Layer 6 of a small transformer language model trained on English Wikipedia (13 layers, counted from 0, width 96). Numbers have three digits each and are written without spaces.
A neuron's activation on a vector x is GELU(weights . x + bias), where the dot is the dot product.

Input weights of the MLP neurons that the questions are about. A number n stands for (n - 500) times 0.0021.
n23 (bias -0.075): 586354570576412539507534825628519600346433397653485461379467337662852622284447654656406481543425546304183387500534562564649625461427395467468271504421366447348637375364395553421287458500542545404575478583531389369432489535468526579395575736231397530356467368504603395357573397532361451643
n35 (bias -0.072): 463483288439366545421536665455408724670414206593525262534320508688474409430459442632330275607512337272443428405631644753526541443294443696480529179568500500605563416701387525737710367475706516806305450571468679440465648600387675454416579248562676426588744611789355227509492551574400500670
n60 (bias -0.052): 684549343504567319677692418412555541774405356839492756574423251544409460528337516577582550631504445320496474444500546620588584680532718562662448746282390525516621608538452658448266539369377671316460152460461436477357577682395541283569557427328405354597642500330529261574590279544466669704
n82 (bias -0.049): 558428357518545443600568318368587523572529243407733866342664701537569488615694512572714474525396537778706338434436416653569459471492530487418508333476484574466387339163517430841540375632390314297429450517464529320356407580567564592555416487749526344575411277219713239752466823417391337488
n84 (bias -0.048): 428426243411602623484596602380470481537464520258283469278427290385637568560592327364340345261665484276605348528508508604684780555382496640326392355465615555504289469344330444504688289472445609628544618617356818535601598655669706435557546728516558626363710620585644520508525385596542646813
n93 (bias -0.017): 604468483555493575601384535507609365564747648520437333631437575511296282288593476520631630586337510421527459438497377579770613547346688419660427522569561413556514667431409589538554426476463799552521549538430718373358437684479553500626708398541275652656516524538344595245461270455496452465
n110 (bias -0.047): 529393554865305699220342616529451473267638567484457509656406296672452432350617441423389584420547251441291679613512533525438424517419420427500424442181591725611300500562840692466549570420424676614357560670385411337544384786551539318291447491336639663445567500624422893448534392685345550255
n112 (bias -0.080): 471466496407549450424508462446496286487463604520620708543462517782569609421542185504467316762290657605675459579391391508426483636326355504599458296729682671483733407434377276576316316562753565692374538682496689375690824455433577449267673296605561605420567637801367570530363118475513537295
n125 (bias -0.020): 474418522589525489507419335372353473680536474579500678477322681520519471442496463592429462296647547478764536464637227452504610424534327357496283391402605608441218404632544518438446282526314589599617340567568529309276560319515485625403493481603682665544647405797715381466410526529229558731
n151 (bias -0.022): 603738425484447428438507289538456443618549447634648301378469527639444412231587615293340296572515364424351625489507411534352676481481564445526458597393311512547260504149585678408530138496784396504427593519470412496569520623523602747655842500469627332353479664488583406575555641420504711404
n163 (bias -0.094): 546516511655599420395571559512500460583646535492567747270769687474440632492569307351357637500527629596383257531274507531460354356249123326180666537570553617606562593626519615535436508573774568554261652578598364459683551657683540605434615347399572439457525719520544485754366615604447375500
n167 (bias -0.066): 731500346413460526526443420474606559702626522493496393301447371693318638415604466615271516404515544422696545637281605556438541471576590332529425401407563320560447175095334467646507656637496529470332455515359654424480580836444546365704579621545508293774469459545607562485660527511531390493
n169 (bias -0.042): 573640707532665398346375426451624479351292584560512361637681575597579527387830439585273544511577541515530529629434327351440283657527484426451443273430809364438527470496396735638493481394468656614397658473481435312765601541469578600446398446622591664331703777373539624355352531542464259351
n175 (bias -0.031): 619471451470565528450500559529565523698476484544596319369280252681555352345545582262600427353335447566452420488472742578273553548471220129512656452634431616479658492530587634269384856296522340451484712529272797369431462396554496562500386508722661319624765717242475395551508508455270581504
n182 (bias -0.051): 583283527421477714587606427677562463326673539581568334577692500857488551336394468706615413563520372461542534367420553370657480779516388431527354479640512641428440466721472570413315550476278577374591400165588623561275633343595455401636379592429480343217721417524597368224762654654363535623
n229 (bias -0.074): 366446385358424409383544911496511546493458585141655250453639570660559270433542585428466433511308465602589512546476449737330447424353537406434468500449563444407550562429600759677497514591541362645323421575352560630582496562582536600321500611546547689728460567275456528573370424599370549500
n241 (bias -0.053): 630334348388764733418406766504307439604391695556699285425492363208344671440452688461520585415402540342651367625523583606623236460496517387548573327418319368554825476376479407692198488411526552411504430385642680602616546358672391480578555500638525675447542500414680540358280425492603868683
n250 (bias -0.096): 496528629521710246592614237488617408565437251380484679655532653465562508496437707535662604465472453579338216555344642793678401325254533410461393408565512812384676350496492571448469608468357670532611544744523592427721258431568500616520348102377520529504682350396594535512387508524487277476
n251 (bias -0.069): 767570552543472711801570537693513496392628774725442384305598392522760330416275459426315627580220293318449575520644500399407415460488801641556411423484368568340377433581712536662468374452038709536411652451500545500534475445402479488353500443415596521459749436610384413600512579468253560674
n252 (bias -0.083): 504621362581767667833688574580295433604517631707682411592350412491333691202293513570488451542419634585669717508329804725504872662599464544513526496476483607758504512384530559347450483264401335479610620256455521439455656352444230440319569513542276593517627720672565533666500717602326354517
n253 (bias -0.022): 522364468496493518572500280493591510555468518489350504389515824603392666322418504413511327314554681335465637564645493493500421532471451518717388637483543232438515274303478404385339591343519742647601329424717645580633540626228456449358524646460548515609392471362504634685570437410454592230
n261 (bias -0.081): 623641258429804445528687439492567655581449472376383640634580712465406500367516440630380392508428383492442401539367500464640405092367529256426421664177512936596304523529528681603500431437680496536456496460658552416417306538472227576179549412663426558552648512608598589537500423358312477508
n262 (bias -0.067): 117410449523569478670553564397461565489460515421504589432746402431527297380463592532457754390463558294532516485567404386558368652586426311453400602528442655314563596582690610725381478610321489489600675440385526457609665714407485574608822377323641327396583386526640475534680576555760551282
n265 (bias -0.007): 447236474456631609630357348504384557676447241519601487570315496534425573368447477397489356269745534260589388299438541530798637369477436512455500637445526420307623802548612568569489422572657778546275299658633374353568387552600382550365456554317563396754493545620508380653337395477592564332
n276 (bias -0.052): 484525532379617520611437383602353435546626549368437215399471399970415262309435278488755393809241294324424402602421524651440496412346750513403438404425257380483517476526438451541536624504617380467652392471783582630491396560661500314604598616836293521706492537749319528340400479606608484393
n301 (bias -0.035): 711390272395358349471472572587409288394553645637791322321663455674513205644681479492734439278275467562528450562492652624638426289450504555643400632568431639433270724268203533683565452397614238459670471287548542532509466327646687663668421353442560487467477508525496545615808334541710659583
n303 (bias -0.071): 664450552712653379488370358484422496349602341356529333668392383545632516407406705714448509431739653512328629463598437430594606347596509353629467231319633590720587409638628597537360592696392500414520824508476685267375254691430193673546661213611521444545588402500458617677254550447405649238
n311 (bias -0.047): 474669582824672513610302692683730520469504469432589307527743491442418605435617592475338532600069776500436429587412466456609509577296422644474509648404293229327725403620624526539428279365639649400504633518836518361532135559487563720664366575233491642575480517805630393383683782448440539369
n323 (bias -0.079): 474454434133478482526582443307626372538548701587504360657285765418535463437693537615478360459534544448533435426643395306527619738473555347452597496418666477466459334535670578649496362437224460292429474364667684655606599648384423350723389564690369422692399671492550581734458320519610515619
n346 (bias -0.020): 610184496392380593362443652386475712528605539511424656561448504426345453411520606580584541559307256735561551285538489775402347323356446323562177521530605479436683413575563667362400596770654504747547723413531539356603500679291419611663568277445573311310511512587577535242444653523653616531
n356 (bias -0.112): 635309559627611452530511408578476294293440575730657690446758552355578519381373387634577551526391563507456423332320739725512515518511449423248353448576522488401538478192598381620456737869373602706785678364624391457460618547534354406390417481583345504489479709470523559496515504500453607489
n382 (bias -0.075): 438314546434770412734425670311390529611504535462516487257731274774291686581396461616394630546706412357519412515493530690330450530524520556492636340385508500755696395717570462613338364415434379446364641480632484635345429312442735590547344555438680614441449712524476511584243687427655405678

Each question shows a token from some text and the vector x that enters the MLP there. A number n stands for (n - 500) times 0.0077.

"| ": 632536352408442432547521543561387758333631469544630706682537522501515400589275610298502318538568546487558725584527323282409357560544285504464671266633533391669559550474498259529654604378283550621507638528584380654578135482616481494381615572554331547567436431517446509205484525440746556585
The neuron with the highest activation: n241

"Nor": 701659359476343500629315497574490787434433436447456801563370518567473277457433652336299449536831650530610669354487413302426375587717399336325495304728555493413560605467455470469720730456508392482513517550502367518722412395404537419537593565500461634553284453490341650198649358281685543549
The most active neuron and its activation: n169, at about 1.2

"er": 652606517388387340570486574761383546403497709355268703552175547525514433555277784301264464575772504537708683468360544425579308519485390552458568360608579299492581745519492322549551606456377363464594511616408375730650396530700473512540626511606460666505217387349462547240549317231662525511
The neuron with the highest activation: n241

"com": 666615264386378337485487431796517554376551592518311778528165577558424522566327612366369287490513549684534629480482345427515380279427425488360711359793608460506505606530498434539704483491176324631505670536417380626561400529510455539479634385519633627763388599520398570193553395418761476667
The neuron with the highest activation: n112

"le": 620644358568538385622423463820362544515505818545427721496192464541503282644379644215199447491703415588428596528549500434524470630419519339442772483778527401591556655522490360543687680446443466540509568560483361652445487340529542410492551473519506621577335528392274357155669365221726334519
The neuron with the highest activation: n175

"h": 469594276514454420555535461714450688288535481588419725620483661584465350538469523204350278431666642697553781576526640339431272506683369364479546310782537560434581641584496349570649795530467401437556396538499345667576339459412505435406453420550343479533321401613414541142621558324509669626
Which two neurons fire most, strongest first? n182, n356

"ut": 528576199525575353582346468459309892446490440398249793627376431533543380480406711432315381586626429614418646409413501432410438597538283501514627345737452541545485656673568480490627712526378451521588504833374301599680447633379521477390665414404487665623237534420365483207497510412717500693
The neuron with the highest activation: n346

"ch": 452689325410388333702501530713537376305576555427459724582323638582385431618166702379210343424643632580559529470370381569634197458496410507421614437644594393490595645591484227528619643634359460485570488646468384675591389518637501480547652528454478510712168403389427458231563475330770570615
The three highest activations, in order: n265, n250, n229

"and": 536715174381451398598406479430426643285693549486354752740208577518549403578399630348370296550675592605573634361468520501696380639612321538370666345567536295425553709436516418461659568524376400432579472486480324735681432515697461643643612592418408681416239332432449558230562394251600513596
The neuron with the highest activation: n323

"al ": 651692371447529475542551536588386752394471551516540765511423641536388343535353591282378204420707471556652690566513515297492602564541492464471582377731505387579480519580416423329646561533309394408515461539416315529678228582641581504461613605491475576616259601491397411188599501415777296538
The neuron with the highest activation: n167

"Fr": 654606190364475549546244373605340774442581339363526811615547511562535483444400443333451436618704779588549510563516500253520413533650324312444757287634459366612615648506440415438691480564435458560640652580389309737658408314633402440420560536559472534476220534497390639265577444267690411562
Which two neurons fire most, strongest first? n112, n163

"ef": 582538459305660431394447418785475777375471599524272847446318522607615419621333669274253399581553659584472659540450584268665436537407513625583625508646538376494568675392528501493591595462438393522440562580432257647502407500445362441596565375298534613458359546453306518107555572399632480707
The neuron with the highest activation: n251

"ter": 577660506452236330560433443607385621412666573426435793570219515532438469574376699306213360521680449612625638374558348377707483659391373505375695334570622519575598677532561419463617641494395323503525583678356364683654449530543419569473664573540561621535298487337307524119592425324517459584
The neuron with the highest activation: n110

"ar": 526754234470298476624584568560386688307528605308466778541333577578433455559313592215390436401695534544531678576490493347529466532612290448295575299702577405446450718516587466564650759485385218492566501708460391616639376535724531477564445572654559602440193325420486466215589423397518414618
The neuron with the highest activation: n229

"ro": 674811312522541457644465536795470668394480544442509809618383411552491324534453482291525390547776491632437643374468577355604476454574353347496577366850563417420724521324483364386675414512379483481591337526478349630603494508485416455344542472540496586388392258419441377202701442323770354722
The neuron with the highest activation: n23

". ": 695630370414511320555575422701513702433672461430378779657464565493649393484314579291451335599660483606539625643433508393454412490500398446484540362502459571465556585418496272454700665367362449415674564535510500570627102614683517476478510520439417453468394468489470513207656473403727370570
The neuron with the highest activation: n250

"\n": 559641280551449294590536467597483781496656492568507757724573625475665356556262654253432333465660545605568584571521378293402327545586431426392548321556437374666554563434516310544699611399318532531553490599542437511630217592603595539419471461491416457502423597458382501103516511469614383646
The three highest activations, in order: n250, n169, n82

"sec": 489605381599467320536453454596466733213552440493530808576475535536615501507319595205326384423533653587690603430559440390509443414495451493400672318634481441482337637634623466467749698479309312639653551696431379730503428563517463547393675460460406550418505560423483662063507431324741340456
The three highest activations, in order: n262, n110, n169

"iv": 787509341379321405711275590592553743409656542499380671515331616518449348608275611289341243497486657465512556539650413285561521530596222407418637300671486434583398717695533476562689627679435211455635594727394351644585435386496545454505478499526468594645319418472440518252597506233559490653
Which two neurons fire most, strongest first? n175, n125

"r": 620693385413334352622365497725389626364577494441634821775155578627485337469483511360370390491754623673587645488472641306626402708664329389457665368608397337566546604442411313534563569536392429554630298698325419745573508481535493534336551441503534478478202346511458471277591456273631431523
The most active neuron and its activation: n112, at about 1.4

"b": 588533355433521394449486570887376836328410476516587823549387501616556518456290491271338362450832782725515639481487579356668438508529437425406485263700629602427571554357530354457681495578386437427629494423611315644494357500519414533480555508374387560522372483557469407164623497338575352678
Which two neurons fire most, strongest first? n23, n356

"4": 715636415552534424571539585651422699306495506732425706491404433516482296541363508309268421465732537696416748472564411369511566682448507447574827399572458463469504620643569357583652618420413472702611358602496383561776376432457440463559445444457524378419216472349403457080582458302696394585
The neuron with the highest activation: n251

" ": 740613415422442454538534562621309536443551547445497787467385658519512302549363669289380292406726538578587692716519466251536351655535430549402491478771493427530405608561519366442673552578290333488592409563469332522531214533647646425507647511429334532463342679501405605244570386286728527534
The neuron with the highest activation: n301

"5 ": 685711283545392429602597529579317522451603539672540767509385561480424277478239569311344307543771507684592720483661524340455577625494483459513722352609451415502416604571445369439791568451431400553566335617470338410709263494488492336490546548530493434526375646544391481177618474346717342590
The three highest activations, in order: n252, n151, n35

"est ": 613737300390426447597511515658416767341421598533593814583455632519532365568487535306456226535744491583639600342470536438589589478636474409370521367799530467411551558458539419395684426555371469450545443574421362464632228523643495436562479544620335472504334520646376446162607562299690340550
The neuron with the highest activation: n82

"f": 512601414476317474549326434713486396499494475445262843588309665635509351636289632349248395412554613635759609495413507506521400563506414560524567441614574490526560712443505287486621741551404408506710598564415348724584393377534526341508605329369503544626246604442372466207571351288709567557
The most active neuron and its activation: n112, at about 1.4

"ou": 472669259525517475559380600552439926480451459648557771570269489555418326499409611325307433703701541501460643572546432514430554733576218423410656355718538397482575715466377306523816719497421355539584455632389249566562402450354613449550605453448446602387249260544330482279659429381662509610
The most active neuron and its activation: n35, at about 2.6

"aw": 593610300453644447524437458593495636297376564461321763647266550580514278554312520351443306537822635813393639587479622385524397461669492375414603395713553557583522739342440386486788600448328378464388600508470465784656383562445494481613545558566411469682306292414473401233564446204556396680
The three highest activations, in order: n82, n323, n167

"ess ": 780718448419534352514417476615353707346476495452436814453413636464457375586434729221315323525644508511758621598485511356487405741593429498438578482769539415432566497440497423428614635619387361484538420490396315444627279569498537465489700504475413605506408688433372513183626417307788467444
The three highest activations, in order: n169, n167, n151

"id ": 516686377355536441515459549632434573546583453414467753585400711549415419505340639423338268489731470588740655594548507454512357523648330483410541432621553416415582728570477287285731440524342432486580416541420322666646233525695621451543737569402426525519244562344387521244554323331683529479
The most active neuron and its activation: n265, at about 1.5

"rig": 727531255565375306537354665572314796431526424561403720599220412605653592555397664366359408436645433616411588433519567352521415593425442504284562515684491453770544545591580282456632719540437242572420462660219230578718436495555553455477510468583487551581313709443418476260468488235693555556
The most active neuron and its activation: n175, at about 2.3

", ": 703687293300427388552559417707490646365598487538454766689603561443507369468368643301328266562613567529627700638584481369511469565488433410539546321582550442437560565587490304454653477501372386506588438586489409510628100448671499563519520516441374531585333581536417513251679420348687446624
The neuron with the highest activation: n311

"\"": 602604296620452314540477502650381914335616469588376774446492613487425492394379686327453380487633584498640787609612340435334437558474360535473706395553502414546649526538483207511585561463299526485518524591392438588503148563597466552444535516482388706512301397379449551243472518442709648644
The neuron with the highest activation: n253

"s": 606795252434667349483544441613426718480453466511416808590446589631477470652377565182261378238511468665627718685387487320352264653479443446428662386708482523392528691628571481640520626498278379503544541569479346591496409504498388435397634512456414592638274486462392578252538468348768505648
The neuron with the highest activation: n261

"in ": 554498405526567385424512354658404766561582495497547744565720615516434473518425487258391246485629776594725694501549497292465402543568421423485600245766576398462611636492452392336679429409402448469449562561403333596505178475562554468578662472565321535546287558583370562196580646410567565707
The three highest activations, in order: n163, n311, n125

"ir": 673580470450498348586396499669360798406616627348477764628405525546507270557371646309291451575634576559627589599482401366521382605568377443525540305739494340597452654573432470511636491589323410503581658740359221649628547559508417484451682637504395601550229412429394528150646329220599290582
The three highest activations, in order: n93, n169, n262

"In": 699775366506459350625348526533421879516414505372400776500594509430451388572396616350331323469486713560619538567484472337414314540598381515345529331689607494508471692693535387390659489457349456536379322588433383712562339424529411513465554448652517775575191541512373756200565548322719584613
The three highest activations, in order: n229, n261, n169

"Inter": 734601384535322198591446567576455762321446435422345769518477631508451418443448583365464431393609702517584465330497433323602326629588439449319593305736571415658474524734478462570741508546337271495445561530312336782632306634535469527476667442606414560612336515384532755193468464374655512627
The neuron with the highest activation: n303

"il": 689669494500436288624487568684449538613547580529413766479216533546534436522380651361218402597636639621562608508373510473656344675681352453362392246688534387365624706441512374345695731485400501466504465740413257683708436426407485546406635561470454594677305454406334445248565329232514357672
The three highest activations, in order: n23, n112, n167

"to ": 627760392643477430502415356654373771407521522468480789542474625568377352440269562266456169471666689485710592569581508368417378532456429441573566449755477308539516625517524240399695541482371353576542543568448229634542242579575613513489721405558482532430307443526491513225544455519671681530
The neuron with the highest activation: n151